Layer 8 of a small transformer language model trained on English Wikipedia (15 layers, counted from 0, width 64).
Take only the direct path to the model's output, skipping the later layers: a vector added to the residual stream pushes a token's score in proportion to its dot product with that token's output vector.

Output vectors of the tokens that the questions are about. A number n stands for (n - 128) times 0.023.
" ear": 118, 101, 133, 144, 123, 115, 122, 128, 107, 147, 109, 149, 114, 113, 123, 91, 125, 120, 118, 92, 116, 133, 116, 101, 144, 128, 177, 145, 125, 149, 127, 139, 146, 112, 155, 145, 130, 130, 122, 139, 141, 154, 171, 143, 137, 124, 155, 89, 141, 123, 123, 156, 101, 134, 108, 98, 138, 114, 123, 160, 101, 137, 117, 131
"achelor": 158, 130, 170, 171, 195, 93, 127, 179, 66, 135, 94, 134, 128, 99, 76, 137, 142, 89, 158, 154, 114, 129, 151, 205, 107, 53, 166, 142, 67, 140, 152, 122, 155, 177, 171, 143, 158, 123, 125, 146, 126, 115, 206, 144, 101, 118, 159, 132, 149, 97, 101, 159, 111, 163, 90, 107, 95, 107, 98, 53, 108, 85, 66, 122
" Pld": 193, 140, 95, 152, 232, 104, 186, 161, 127, 126, 112, 186, 83, 96, 119, 101, 138, 115, 146, 126, 138, 90, 115, 135, 140, 115, 155, 131, 123, 179, 102, 199, 136, 158, 158, 65, 137, 101, 184, 137, 130, 79, 154, 146, 119, 92, 145, 149, 153, 74, 147, 134, 69, 156, 90, 90, 67, 95, 135, 97, 112, 124, 79, 126
"closed": 157, 116, 149, 163, 179, 153, 155, 145, 144, 143, 136, 216, 118, 110, 74, 133, 109, 81, 125, 127, 128, 129, 157, 153, 131, 124, 124, 83, 119, 131, 159, 199, 160, 152, 117, 80, 113, 119, 164, 144, 133, 77, 117, 75, 137, 64, 154, 117, 117, 118, 153, 112, 132, 99, 65, 199, 141, 86, 120, 155, 103, 101, 66, 135
"omial": 167, 91, 175, 144, 138, 171, 106, 146, 146, 168, 98, 178, 162, 141, 139, 163, 121, 94, 102, 113, 144, 129, 151, 114, 93, 64, 179, 82, 102, 119, 158, 162, 186, 148, 143, 98, 136, 116, 155, 138, 99, 128, 139, 142, 150, 110, 195, 81, 91, 140, 137, 121, 141, 105, 113, 129, 115, 94, 58, 85, 100, 106, 84, 152
" ISBN": 146, 106, 121, 137, 148, 137, 148, 145, 120, 141, 166, 145, 100, 106, 101, 161, 153, 126, 108, 104, 124, 179, 114, 123, 103, 112, 123, 181, 155, 164, 132, 125, 131, 147, 131, 159, 156, 117, 149, 117, 128, 121, 174, 113, 123, 119, 138, 103, 131, 97, 140, 140, 114, 108, 102, 126, 102, 102, 68, 54, 126, 159, 93, 151
" praised": 116, 107, 136, 182, 121, 155, 154, 123, 164, 137, 131, 165, 138, 161, 121, 163, 122, 102, 110, 98, 130, 140, 89, 149, 127, 82, 146, 154, 65, 153, 116, 154, 145, 191, 129, 111, 157, 124, 130, 159, 120, 116, 169, 84, 162, 121, 128, 122, 132, 161, 148, 135, 122, 147, 119, 125, 94, 59, 76, 98, 93, 83, 103, 120
" Preceded": 142, 103, 131, 183, 155, 102, 165, 159, 170, 147, 116, 163, 128, 108, 88, 152, 152, 92, 169, 74, 155, 156, 144, 186, 93, 103, 127, 97, 132, 171, 156, 137, 120, 164, 132, 161, 124, 120, 126, 155, 128, 126, 145, 100, 93, 150, 135, 104, 161, 122, 126, 141, 38, 113, 59, 147, 95, 74, 69, 58, 147, 179, 97, 121
" respectively": 154, 149, 127, 140, 121, 106, 111, 135, 128, 133, 133, 158, 123, 140, 141, 105, 134, 120, 100, 127, 89, 145, 121, 112, 185, 76, 140, 132, 105, 126, 120, 145, 138, 187, 151, 136, 148, 122, 123, 142, 100, 116, 138, 112, 132, 123, 139, 139, 155, 151, 126, 134, 80, 132, 121, 113, 125, 76, 115, 93, 96, 156, 116, 175
"estyle": 181, 98, 145, 172, 139, 109, 125, 163, 153, 128, 167, 171, 150, 144, 162, 131, 160, 94, 104, 130, 106, 95, 100, 115, 60, 131, 148, 128, 62, 135, 148, 119, 173, 188, 95, 129, 153, 113, 168, 175, 102, 74, 120, 130, 143, 102, 144, 109, 131, 134, 123, 137, 162, 121, 87, 128, 150, 96, 119, 141, 66, 108, 73, 122
" Chart": 160, 117, 107, 111, 135, 103, 116, 157, 81, 145, 129, 198, 127, 150, 106, 177, 134, 109, 142, 139, 134, 115, 126, 157, 127, 124, 97, 114, 72, 134, 110, 120, 119, 150, 124, 165, 113, 111, 137, 159, 198, 126, 151, 164, 178, 93, 161, 69, 162, 123, 181, 143, 64, 125, 126, 89, 121, 82, 87, 112, 130, 116, 118, 123
"onents": 182, 149, 138, 157, 158, 109, 131, 141, 134, 129, 100, 127, 130, 116, 101, 109, 161, 102, 108, 99, 158, 148, 93, 137, 165, 84, 153, 50, 98, 137, 131, 128, 139, 187, 117, 137, 101, 108, 144, 117, 130, 121, 153, 155, 173, 149, 131, 142, 131, 105, 124, 142, 118, 163, 126, 129, 125, 115, 104, 106, 100, 123, 73, 138
"ople": 195, 117, 138, 166, 157, 115, 88, 160, 161, 146, 121, 143, 123, 158, 77, 104, 142, 93, 93, 63, 124, 128, 144, 112, 118, 44, 143, 112, 116, 101, 181, 109, 168, 163, 140, 110, 199, 120, 155, 192, 126, 115, 168, 112, 123, 118, 179, 136, 135, 93, 77, 142, 90, 159, 136, 119, 154, 106, 102, 105, 120, 136, 82, 117
"Population": 189, 71, 174, 136, 185, 167, 81, 165, 98, 140, 141, 226, 176, 157, 72, 116, 111, 73, 111, 172, 134, 133, 158, 103, 100, 106, 168, 121, 110, 153, 105, 135, 148, 207, 123, 100, 163, 106, 122, 118, 143, 42, 74, 158, 162, 84, 132, 94, 142, 149, 149, 137, 70, 173, 73, 131, 81, 113, 94, 89, 136, 91, 121, 178
"illion": 118, 101, 110, 151, 145, 123, 106, 141, 136, 120, 99, 128, 138, 115, 139, 148, 129, 107, 154, 166, 131, 115, 136, 113, 120, 91, 108, 112, 104, 140, 150, 171, 132, 165, 128, 103, 119, 113, 117, 143, 139, 125, 171, 155, 166, 72, 172, 148, 116, 152, 152, 147, 155, 103, 121, 134, 139, 112, 62, 91, 107, 135, 106, 129
"force": 148, 115, 180, 148, 126, 146, 126, 139, 109, 148, 142, 179, 121, 164, 125, 110, 164, 86, 160, 137, 141, 105, 131, 132, 111, 158, 118, 118, 101, 125, 128, 143, 150, 120, 143, 71, 116, 122, 161, 162, 119, 89, 100, 107, 136, 111, 125, 133, 124, 147, 129, 132, 102, 146, 90, 151, 132, 132, 142, 100, 118, 79, 103, 116
"chitect": 158, 63, 202, 145, 163, 90, 140, 162, 159, 168, 98, 153, 80, 143, 88, 130, 185, 99, 112, 127, 140, 133, 130, 172, 44, 105, 118, 122, 108, 144, 166, 136, 171, 147, 192, 65, 134, 123, 134, 146, 135, 111, 154, 118, 131, 96, 149, 109, 155, 125, 115, 139, 102, 125, 70, 159, 134, 76, 98, 98, 73, 124, 126, 176
" compris": 95, 95, 139, 180, 118, 106, 113, 127, 125, 129, 139, 191, 121, 121, 122, 105, 141, 116, 109, 128, 144, 107, 128, 132, 132, 96, 127, 130, 106, 140, 116, 107, 132, 150, 172, 104, 153, 114, 150, 158, 132, 117, 150, 143, 143, 120, 146, 124, 124, 139, 107, 141, 96, 118, 142, 119, 108, 98, 108, 125, 128, 160, 142, 140
"writ": 127, 124, 179, 170, 112, 97, 140, 147, 121, 161, 140, 136, 69, 150, 115, 140, 120, 67, 181, 118, 117, 118, 126, 138, 94, 147, 95, 95, 118, 140, 110, 138, 164, 97, 154, 122, 167, 124, 150, 179, 126, 109, 172, 106, 166, 141, 125, 123, 138, 120, 146, 151, 110, 94, 117, 127, 100, 74, 79, 173, 90, 112, 127, 157
"DST": 142, 76, 141, 167, 124, 134, 153, 190, 91, 142, 155, 186, 53, 143, 75, 177, 151, 90, 95, 143, 172, 94, 97, 158, 89, 138, 135, 110, 92, 214, 168, 116, 175, 139, 122, 85, 159, 101, 171, 106, 125, 119, 151, 140, 146, 139, 148, 93, 141, 38, 162, 135, 149, 196, 5, 140, 105, 76, 94, 110, 109, 137, 76, 190

Output weights of attention head 1. The head adds the sum of these rows, row i times number i of z. A number n stands for (n - 128) times 0.0025.
o0: 111, 100, 114, 173, 76, 73, 74, 130, 89, 156, 143, 184, 83, 127, 127, 155, 84, 156, 137, 163, 85, 120, 158, 110, 159, 57, 22, 120, 150, 120, 162, 161, 113, 173, 99, 140, 114, 177, 164, 117, 167, 121, 113, 96, 148, 69, 168, 139, 163, 164, 164, 59, 146, 138, 155, 189, 99, 97, 172, 156, 129, 81, 183, 114
o1: 143, 158, 119, 164, 104, 114, 81, 118, 113, 128, 125, 108, 144, 112, 191, 173, 171, 131, 150, 127, 77, 90, 186, 125, 129, 136, 110, 161, 161, 93, 97, 102, 66, 76, 221, 109, 66, 126, 104, 172, 164, 130, 76, 97, 112, 137, 173, 122, 197, 62, 164, 59, 134, 161, 136, 95, 139, 148, 102, 165, 131, 129, 151, 102
o2: 175, 192, 76, 152, 109, 128, 122, 126, 124, 136, 132, 70, 32, 79, 47, 176, 126, 139, 88, 137, 125, 164, 181, 127, 90, 98, 103, 127, 197, 161, 152, 183, 93, 141, 130, 81, 153, 128, 75, 141, 190, 165, 122, 79, 102, 164, 181, 122, 174, 87, 192, 118, 129, 81, 124, 173, 137, 29, 185, 140, 48, 171, 159, 69
o3: 78, 144, 137, 154, 152, 128, 178, 188, 141, 128, 153, 164, 147, 162, 110, 109, 117, 128, 157, 130, 130, 135, 73, 94, 146, 94, 91, 151, 115, 119, 108, 81, 167, 147, 110, 88, 174, 135, 37, 125, 165, 106, 94, 135, 88, 137, 60, 178, 102, 156, 159, 103, 167, 39, 187, 136, 162, 114, 136, 128, 100, 153, 156, 104
o4: 126, 155, 150, 149, 68, 124, 58, 194, 164, 155, 151, 140, 150, 100, 101, 137, 125, 101, 119, 121, 138, 109, 159, 107, 156, 129, 128, 138, 151, 125, 139, 76, 120, 129, 120, 153, 87, 154, 220, 215, 201, 104, 115, 91, 86, 79, 98, 120, 108, 108, 173, 96, 129, 123, 85, 135, 94, 121, 111, 131, 154, 181, 62, 140
o5: 85, 133, 128, 171, 168, 149, 105, 118, 119, 98, 123, 136, 134, 110, 128, 120, 149, 146, 208, 151, 157, 52, 159, 89, 141, 166, 118, 144, 91, 113, 131, 102, 114, 160, 183, 114, 180, 180, 129, 108, 126, 47, 64, 220, 175, 108, 128, 125, 97, 161, 102, 61, 138, 124, 157, 100, 173, 91, 111, 167, 132, 108, 94, 114
o6: 119, 138, 150, 110, 153, 129, 54, 94, 165, 120, 125, 152, 155, 86, 139, 129, 163, 85, 155, 148, 69, 130, 118, 174, 52, 59, 103, 115, 131, 132, 146, 132, 155, 201, 179, 123, 105, 135, 93, 86, 84, 123, 74, 124, 126, 108, 152, 171, 123, 169, 158, 103, 87, 147, 167, 153, 144, 155, 119, 116, 219, 130, 129, 139
o7: 109, 116, 116, 52, 113, 124, 94, 85, 97, 137, 144, 189, 114, 188, 72, 106, 188, 75, 51, 115, 166, 96, 159, 125, 110, 99, 118, 85, 82, 198, 128, 143, 159, 120, 90, 155, 153, 123, 194, 102, 165, 184, 88, 155, 120, 147, 195, 171, 116, 146, 142, 75, 124, 110, 156, 120, 157, 172, 149, 173, 151, 130, 57, 86
o8: 133, 181, 205, 124, 70, 133, 101, 180, 107, 112, 65, 197, 157, 128, 135, 83, 111, 18, 164, 154, 110, 84, 136, 182, 196, 126, 99, 121, 98, 104, 163, 80, 153, 143, 98, 87, 117, 106, 63, 127, 127, 159, 180, 129, 108, 106, 130, 137, 140, 170, 123, 141, 97, 102, 124, 166, 103, 128, 234, 135, 84, 148, 133, 142
o9: 199, 149, 165, 143, 147, 139, 142, 163, 100, 151, 97, 76, 204, 132, 119, 89, 125, 115, 88, 114, 140, 192, 82, 153, 97, 136, 119, 102, 124, 142, 207, 117, 112, 134, 77, 165, 120, 180, 91, 83, 91, 131, 111, 113, 169, 182, 126, 102, 149, 129, 85, 63, 98, 182, 72, 112, 175, 157, 186, 89, 129, 121, 81, 114
o10: 42, 92, 134, 105, 158, 150, 160, 136, 82, 91, 199, 128, 155, 122, 143, 149, 57, 122, 183, 159, 115, 132, 146, 99, 82, 120, 138, 78, 60, 149, 125, 140, 120, 158, 109, 172, 107, 168, 96, 105, 115, 105, 145, 116, 127, 152, 144, 184, 93, 158, 105, 190, 103, 128, 161, 146, 93, 112, 123, 131, 182, 226, 138, 82
o11: 100, 152, 152, 135, 127, 144, 135, 125, 129, 86, 85, 140, 108, 136, 100, 126, 66, 88, 111, 130, 43, 130, 141, 88, 104, 167, 153, 65, 153, 171, 137, 197, 35, 85, 119, 166, 124, 197, 186, 141, 93, 138, 153, 177, 120, 89, 78, 166, 162, 62, 178, 79, 142, 158, 81, 138, 131, 167, 155, 122, 195, 168, 98, 149
o12: 207, 66, 152, 120, 153, 100, 193, 141, 165, 124, 173, 176, 133, 159, 143, 119, 118, 84, 95, 152, 135, 90, 132, 123, 27, 77, 130, 154, 126, 146, 89, 134, 189, 93, 161, 164, 142, 185, 57, 99, 128, 204, 149, 104, 108, 6, 128, 155, 144, 127, 145, 116, 207, 86, 106, 115, 123, 73, 156, 83, 136, 91, 123, 124
o13: 177, 137, 93, 130, 169, 124, 163, 176, 74, 138, 150, 105, 57, 196, 139, 143, 46, 125, 141, 124, 127, 110, 181, 162, 129, 220, 127, 136, 101, 150, 114, 157, 155, 130, 98, 168, 103, 101, 123, 99, 111, 73, 71, 135, 187, 133, 96, 153, 44, 141, 107, 104, 202, 73, 169, 156, 55, 111, 158, 165, 100, 131, 74, 148
o14: 166, 120, 146, 93, 169, 143, 63, 104, 110, 90, 140, 136, 102, 132, 89, 110, 137, 191, 167, 82, 155, 142, 164, 128, 84, 154, 147, 122, 86, 125, 126, 94, 179, 115, 99, 167, 136, 156, 114, 176, 47, 169, 83, 173, 139, 112, 178, 150, 55, 112, 106, 104, 158, 142, 143, 139, 134, 168, 136, 86, 107, 96, 114, 143
o15: 134, 116, 178, 179, 154, 142, 127, 169, 59, 107, 86, 122, 149, 160, 81, 90, 115, 170, 66, 160, 114, 157, 144, 147, 123, 111, 81, 153, 105, 169, 167, 150, 28, 165, 142, 129, 88, 136, 130, 136, 112, 126, 157, 170, 140, 167, 108, 133, 164, 137, 146, 123, 66, 213, 157, 110, 104, 39, 127, 114, 101, 108, 94, 140
o16: 85, 186, 90, 164, 186, 116, 50, 66, 102, 107, 138, 151, 143, 104, 144, 178, 71, 96, 143, 128, 143, 134, 202, 86, 55, 162, 96, 135, 166, 133, 184, 143, 168, 150, 121, 173, 175, 176, 123, 218, 151, 150, 155, 148, 101, 115, 97, 71, 123, 118, 124, 90, 119, 93, 86, 129, 183, 90, 86, 96, 126, 183, 91, 110
o17: 216, 79, 167, 77, 100, 136, 149, 152, 100, 142, 108, 113, 159, 122, 193, 118, 177, 100, 30, 144, 107, 167, 153, 116, 163, 125, 115, 120, 111, 120, 79, 114, 182, 91, 146, 147, 149, 166, 143, 121, 133, 129, 163, 91, 148, 119, 112, 80, 128, 141, 145, 146, 75, 124, 130, 89, 177, 136, 121, 93, 126, 156, 141, 73
o18: 165, 151, 134, 207, 83, 107, 152, 137, 129, 131, 154, 115, 85, 37, 81, 82, 76, 132, 144, 129, 126, 130, 47, 83, 168, 125, 190, 121, 146, 155, 112, 143, 80, 113, 122, 158, 221, 161, 98, 197, 195, 93, 99, 115, 126, 120, 138, 94, 138, 120, 175, 128, 122, 131, 139, 118, 136, 154, 146, 106, 164, 129, 89, 95
o19: 68, 121, 97, 145, 200, 144, 146, 120, 121, 151, 105, 149, 160, 175, 199, 121, 102, 107, 110, 117, 152, 202, 146, 157, 70, 99, 152, 158, 154, 153, 120, 165, 136, 113, 106, 169, 130, 90, 86, 130, 159, 118, 137, 124, 109, 177, 160, 174, 79, 114, 144, 100, 62, 129, 87, 71, 63, 127, 95, 131, 159, 133, 67, 99
o20: 132, 114, 122, 131, 140, 54, 117, 126, 132, 126, 114, 133, 111, 64, 132, 158, 103, 169, 113, 164, 139, 156, 38, 124, 146, 123, 108, 108, 168, 110, 179, 93, 101, 113, 79, 164, 176, 89, 179, 98, 83, 151, 113, 127, 149, 165, 45, 129, 138, 118, 127, 204, 149, 150, 135, 191, 93, 112, 133, 95, 139, 161, 135, 214
o21: 59, 167, 97, 150, 103, 136, 137, 96, 133, 167, 186, 122, 113, 101, 111, 134, 151, 103, 119, 82, 164, 122, 76, 165, 106, 174, 73, 106, 102, 106, 154, 116, 144, 148, 37, 111, 119, 217, 95, 127, 129, 106, 144, 191, 108, 122, 123, 81, 178, 149, 110, 112, 120, 128, 59, 155, 195, 163, 176, 161, 148, 139, 154, 108
o22: 153, 184, 166, 183, 147, 133, 140, 146, 159, 135, 167, 93, 153, 172, 168, 173, 144, 73, 55, 172, 99, 7, 133, 97, 69, 197, 152, 122, 157, 116, 190, 65, 110, 88, 123, 95, 105, 109, 184, 131, 123, 136, 98, 107, 136, 122, 88, 155, 128, 86, 117, 48, 109, 109, 125, 101, 130, 86, 136, 139, 143, 135, 196, 160
o23: 132, 131, 76, 138, 153, 143, 104, 145, 125, 152, 126, 139, 132, 130, 196, 128, 152, 103, 116, 143, 173, 125, 74, 93, 92, 124, 165, 97, 126, 170, 120, 117, 152, 120, 105, 111, 99, 189, 133, 152, 149, 73, 128, 122, 139, 145, 161, 157, 101, 122, 116, 134, 104, 144, 141, 148, 129, 142, 96, 76, 89, 120, 118, 98
o24: 93, 76, 123, 97, 137, 144, 106, 134, 66, 83, 101, 109, 180, 104, 132, 216, 148, 148, 141, 192, 123, 177, 133, 105, 137, 132, 99, 93, 112, 173, 188, 114, 114, 117, 138, 113, 75, 131, 173, 106, 115, 176, 117, 105, 124, 72, 126, 120, 142, 91, 136, 175, 174, 70, 123, 180, 135, 138, 127, 116, 176, 168, 133, 69
o25: 168, 111, 65, 87, 107, 116, 186, 105, 137, 128, 111, 130, 156, 67, 138, 140, 110, 125, 129, 98, 95, 157, 138, 176, 142, 93, 172, 152, 140, 99, 121, 128, 128, 87, 178, 128, 148, 123, 84, 96, 116, 115, 142, 144, 147, 117, 170, 126, 123, 158, 169, 118, 119, 130, 79, 161, 95, 92, 135, 89, 207, 124, 147, 149
o26: 129, 181, 172, 107, 125, 228, 66, 114, 190, 92, 150, 161, 165, 150, 155, 130, 94, 124, 127, 127, 123, 233, 152, 76, 152, 150, 110, 76, 73, 136, 145, 248, 160, 100, 116, 38, 66, 161, 108, 110, 100, 112, 129, 92, 200, 61, 44, 97, 132, 113, 156, 135, 150, 181, 129, 176, 120, 77, 143, 157, 102, 83, 98, 104
o27: 100, 117, 93, 140, 101, 118, 130, 165, 129, 90, 48, 163, 124, 200, 87, 111, 100, 131, 79, 112, 113, 113, 110, 83, 128, 94, 84, 162, 178, 171, 103, 170, 153, 125, 124, 174, 195, 155, 162, 163, 184, 127, 185, 115, 116, 138, 108, 101, 109, 155, 138, 168, 140, 114, 151, 70, 99, 117, 95, 135, 76, 138, 124, 160
o28: 161, 151, 121, 171, 146, 140, 143, 155, 159, 75, 125, 117, 206, 100, 60, 138, 104, 142, 164, 123, 141, 180, 133, 164, 82, 150, 135, 91, 59, 135, 139, 103, 104, 220, 118, 99, 40, 146, 139, 161, 106, 177, 86, 83, 118, 135, 134, 156, 89, 85, 124, 93, 140, 170, 121, 82, 153, 115, 98, 137, 128, 135, 94, 178
o29: 144, 100, 146, 130, 97, 159, 47, 120, 169, 130, 151, 176, 154, 132, 117, 132, 152, 119, 120, 150, 209, 164, 34, 111, 132, 158, 184, 108, 130, 150, 133, 134, 166, 138, 52, 177, 145, 142, 65, 124, 161, 125, 58, 51, 121, 142, 129, 199, 25, 125, 183, 130, 85, 70, 115, 142, 111, 127, 192, 146, 121, 135, 66, 72
o30: 65, 97, 72, 125, 126, 91, 186, 173, 193, 120, 81, 188, 151, 136, 150, 139, 148, 170, 123, 153, 211, 95, 100, 129, 168, 173, 81, 184, 171, 116, 123, 160, 107, 143, 140, 126, 109, 161, 113, 112, 166, 156, 88, 75, 181, 112, 134, 122, 209, 157, 108, 63, 118, 128, 27, 99, 129, 108, 76, 109, 112, 77, 72, 139
o31: 133, 133, 122, 115, 129, 158, 139, 165, 108, 83, 161, 194, 160, 65, 75, 144, 177, 122, 127, 97, 133, 163, 199, 142, 134, 177, 145, 153, 124, 100, 204, 167, 129, 78, 121, 117, 151, 68, 103, 114, 167, 127, 175, 115, 125, 76, 89, 26, 65, 163, 127, 111, 94, 120, 109, 89, 106, 128, 167, 161, 178, 141, 70, 136

Each question shows a token from some text and the vector z that the head gathered there. A number n stands for (n - 128) times 0.039.

"rit": 206, 159, 123, 104, 134, 164, 177, 91, 97, 144, 165, 127, 163, 71, 106, 145, 151, 139, 132, 125, 161, 123, 130, 127, 165, 141, 170, 116, 103, 130, 166, 107
Which two tokens does it push up most, strongest first? "illion", "Population"

"\",": 121, 124, 132, 93, 156, 109, 98, 115, 80, 154, 144, 130, 143, 136, 95, 147, 134, 138, 173, 112, 172, 118, 172, 130, 170, 105, 122, 137, 141, 139, 143, 141
Which three tokens does it push up most, strongest first? "DST", " ISBN", " Preceded"

"ac": 159, 118, 155, 79, 147, 107, 91, 107, 110, 162, 136, 130, 101, 114, 121, 167, 78, 84, 151, 97, 160, 152, 110, 94, 144, 104, 130, 119, 139, 139, 152, 121
Which three tokens does it push up most, strongest first? "DST", "onents", " Preceded"

" Bay": 94, 130, 100, 107, 140, 119, 75, 103, 65, 120, 135, 100, 108, 120, 95, 151, 118, 180, 156, 94, 145, 115, 122, 141, 179, 95, 108, 138, 113, 101, 135, 136
Which of these tokens does it push up most? " ISBN"

"as": 134, 126, 144, 129, 92, 107, 124, 119, 77, 172, 151, 162, 174, 77, 145, 133, 143, 137, 166, 150, 126, 201, 144, 152, 145, 131, 113, 114, 130, 147, 142, 81
Which three tokens does it push up most, strongest first? " Preceded", " ISBN", "DST"

"T": 197, 136, 127, 126, 95, 116, 134, 107, 153, 129, 168, 110, 176, 114, 132, 150, 114, 123, 117, 136, 125, 137, 93, 123, 150, 124, 125, 122, 126, 130, 203, 124
Pushed down most: "ople"

"il": 150, 138, 107, 65, 105, 98, 133, 126, 98, 153, 165, 192, 162, 138, 107, 156, 113, 119, 120, 166, 120, 101, 135, 150, 142, 141, 154, 130, 113, 101, 125, 114
Which of these tokens does it push up most? " Pld"

" (": 146, 134, 101, 108, 164, 121, 124, 160, 133, 137, 146, 101, 160, 106, 107, 159, 118, 195, 146, 174, 102, 106, 131, 133, 151, 93, 116, 184, 81, 156, 147, 132
Which two tokens does it push up most, strongest first? " Chart", "Population"

" of": 126, 102, 78, 127, 144, 151, 110, 144, 105, 176, 165, 158, 164, 121, 118, 147, 164, 155, 148, 127, 144, 157, 182, 130, 150, 86, 131, 166, 122, 129, 122, 117
Which two tokens does it push up most, strongest first? "estyle", "DST"

" ": 143, 148, 167, 159, 148, 119, 137, 152, 168, 96, 155, 109, 158, 101, 91, 137, 119, 134, 172, 107, 124, 125, 131, 104, 132, 87, 78, 153, 84, 153, 134, 96
Which two tokens does it push up most, strongest first? " compris", "writ"

" In": 129, 115, 130, 129, 93, 114, 118, 140, 139, 142, 135, 106, 168, 133, 125, 163, 123, 151, 125, 133, 105, 141, 115, 121, 105, 116, 145, 147, 114, 119, 121, 128
Which three tokens does it push up most, strongest first? " praised", "chitect", "achelor"

" and": 146, 106, 125, 151, 112, 137, 100, 166, 96, 161, 167, 103, 145, 140, 140, 142, 151, 167, 166, 118, 125, 129, 127, 132, 136, 54, 117, 171, 128, 160, 120, 87
Which two tokens does it push up most, strongest first? "estyle", "ople"

" Land": 145, 169, 119, 50, 166, 88, 96, 130, 110, 97, 116, 131, 110, 124, 111, 136, 88, 138, 110, 60, 156, 91, 135, 99, 191, 108, 127, 111, 129, 116, 126, 134
Which two tokens does it push up most, strongest first? "DST", " Chart"

" |": 111, 140, 136, 91, 98, 121, 129, 109, 94, 138, 171, 166, 126, 136, 120, 172, 127, 145, 135, 119, 107, 124, 116, 84, 180, 117, 123, 109, 133, 92, 76, 152
Pushed down most: "estyle"

").": 111, 97, 145, 145, 114, 67, 99, 146, 121, 127, 135, 101, 145, 106, 124, 158, 136, 128, 153, 146, 142, 134, 98, 99, 112, 101, 87, 160, 77, 120, 116, 149
Which of these tokens does it push up most? " ISBN"

"amb": 163, 179, 187, 52, 174, 91, 126, 125, 113, 154, 141, 165, 162, 127, 97, 183, 124, 130, 118, 142, 115, 125, 171, 101, 168, 120, 146, 106, 185, 116, 139, 130
Pushed down most: " compris"

"ella": 107, 128, 124, 98, 147, 114, 115, 137, 138, 185, 111, 131, 119, 87, 120, 128, 132, 157, 150, 96, 149, 164, 155, 99, 181, 102, 153, 105, 103, 133, 134, 165
Which of these tokens does it push up most? "DST"

"|": 125, 129, 126, 107, 108, 130, 94, 133, 117, 168, 167, 138, 151, 109, 112, 198, 120, 166, 158, 129, 130, 115, 94, 121, 145, 100, 164, 170, 100, 108, 151, 147
Pushed down most: "estyle"

" is": 156, 131, 145, 119, 140, 127, 98, 110, 90, 113, 119, 63, 118, 142, 131, 123, 106, 138, 129, 57, 142, 118, 116, 127, 120, 90, 93, 136, 101, 129, 110, 126
Which of these tokens does it push up most? "writ"

"L": 174, 181, 136, 106, 139, 154, 129, 109, 87, 99, 146, 181, 164, 121, 59, 168, 115, 120, 155, 153, 119, 127, 142, 148, 122, 136, 98, 119, 127, 116, 173, 96
Which of these tokens does it push up most? " Pld"

"ood": 120, 138, 154, 56, 102, 132, 135, 147, 124, 155, 125, 122, 146, 144, 159, 137, 156, 139, 125, 149, 90, 147, 114, 136, 93, 106, 179, 141, 98, 140, 104, 117
Which of these tokens does it push up most? "omial"

" Ireland": 148, 102, 148, 129, 85, 107, 125, 111, 135, 154, 118, 103, 196, 122, 93, 147, 97, 142, 126, 114, 139, 104, 101, 105, 107, 145, 129, 147, 129, 112, 129, 138
Pushed down most: "force"

",": 145, 90, 73, 154, 147, 134, 106, 149, 123, 101, 179, 101, 132, 87, 141, 108, 124, 141, 158, 103, 122, 132, 101, 111, 162, 88, 83, 152, 140, 143, 134, 138
Which of these tokens does it push up most? " compris"

" images": 120, 115, 125, 151, 157, 128, 134, 163, 135, 143, 153, 71, 138, 86, 152, 125, 131, 163, 140, 96, 118, 126, 111, 133, 125, 65, 109, 152, 154, 146, 110, 62
Pushed down most: " Pld"

" F": 128, 110, 124, 112, 157, 82, 81, 115, 112, 146, 129, 111, 134, 134, 108, 142, 104, 165, 172, 85, 172, 126, 90, 110, 188, 99, 120, 163, 103, 124, 137, 139
Which three tokens does it push up most, strongest first? " ISBN", "DST", " ear"

" in": 138, 127, 149, 131, 120, 120, 113, 148, 112, 147, 145, 94, 151, 144, 132, 119, 153, 177, 160, 104, 133, 129, 149, 145, 129, 64, 101, 151, 106, 158, 105, 77
Which of these tokens does it push up most? "estyle"

" Serb": 133, 119, 142, 129, 109, 115, 99, 116, 127, 156, 191, 142, 147, 151, 143, 164, 122, 111, 140, 129, 126, 156, 122, 101, 138, 91, 152, 123, 115, 138, 112, 133
Which two tokens does it push up most, strongest first? "closed", "DST"

"ort": 105, 142, 106, 92, 146, 132, 167, 136, 122, 170, 144, 191, 164, 103, 175, 137, 99, 132, 153, 171, 100, 114, 94, 152, 118, 113, 209, 149, 148, 181, 125, 112
Which two tokens does it push up most, strongest first? "Population", "omial"

" gen": 93, 101, 124, 121, 148, 93, 83, 136, 132, 165, 137, 111, 87, 78, 103, 175, 80, 114, 175, 81, 182, 128, 117, 124, 156, 95, 81, 141, 141, 134, 133, 118
Which two tokens does it push up most, strongest first? "onents", "DST"

"aria": 137, 156, 137, 71, 173, 142, 86, 131, 106, 136, 120, 109, 133, 112, 132, 173, 121, 125, 131, 110, 125, 87, 153, 117, 149, 99, 112, 138, 172, 104, 177, 152
Which three tokens does it push up most, strongest first? "DST", " Chart", " Pld"

" advanced": 164, 125, 114, 98, 137, 152, 142, 157, 114, 156, 137, 142, 162, 118, 136, 130, 172, 149, 165, 120, 159, 170, 174, 129, 160, 97, 100, 131, 87, 159, 111, 109
Which three tokens does it push up most, strongest first? "estyle", "DST", "ople"

"ra": 184, 132, 101, 83, 80, 139, 152, 135, 101, 179, 149, 133, 158, 132, 142, 157, 138, 128, 111, 167, 133, 163, 127, 142, 122, 114, 145, 117, 127, 116, 170, 104
Which of these tokens does it push up most? "Population"

" band": 146, 110, 120, 149, 107, 125, 107, 126, 139, 135, 146, 124, 169, 83, 147, 168, 125, 148, 148, 120, 120, 135, 151, 156, 111, 91, 94, 137, 125, 88, 124, 76
Pushed down most: "closed"

" some": 126, 119, 121, 143, 97, 115, 134, 145, 135, 174, 142, 134, 196, 119, 116, 153, 121, 161, 100, 116, 117, 121, 162, 119, 133, 129, 127, 156, 137, 80, 133, 124
Which two tokens does it push up most, strongest first? "chitect", "achelor"

"usion": 123, 143, 107, 56, 121, 123, 164, 182, 127, 165, 135, 173, 156, 132, 178, 127, 136, 103, 113, 150, 119, 118, 145, 131, 120, 124, 174, 118, 142, 141, 124, 89
Which two tokens does it push up most, strongest first? "omial", "Population"

"zh": 188, 135, 104, 95, 139, 131, 133, 147, 121, 122, 167, 137, 148, 134, 147, 105, 123, 85, 125, 94, 153, 131, 121, 118, 183, 135, 132, 123, 136, 149, 166, 102
Pushed down most: "ople"

"ap": 123, 200, 152, 79, 142, 127, 186, 125, 134, 133, 117, 117, 165, 64, 127, 111, 127, 180, 130, 155, 92, 121, 147, 155, 146, 125, 168, 86, 148, 165, 124, 101
Which of these tokens does it push up most? "omial"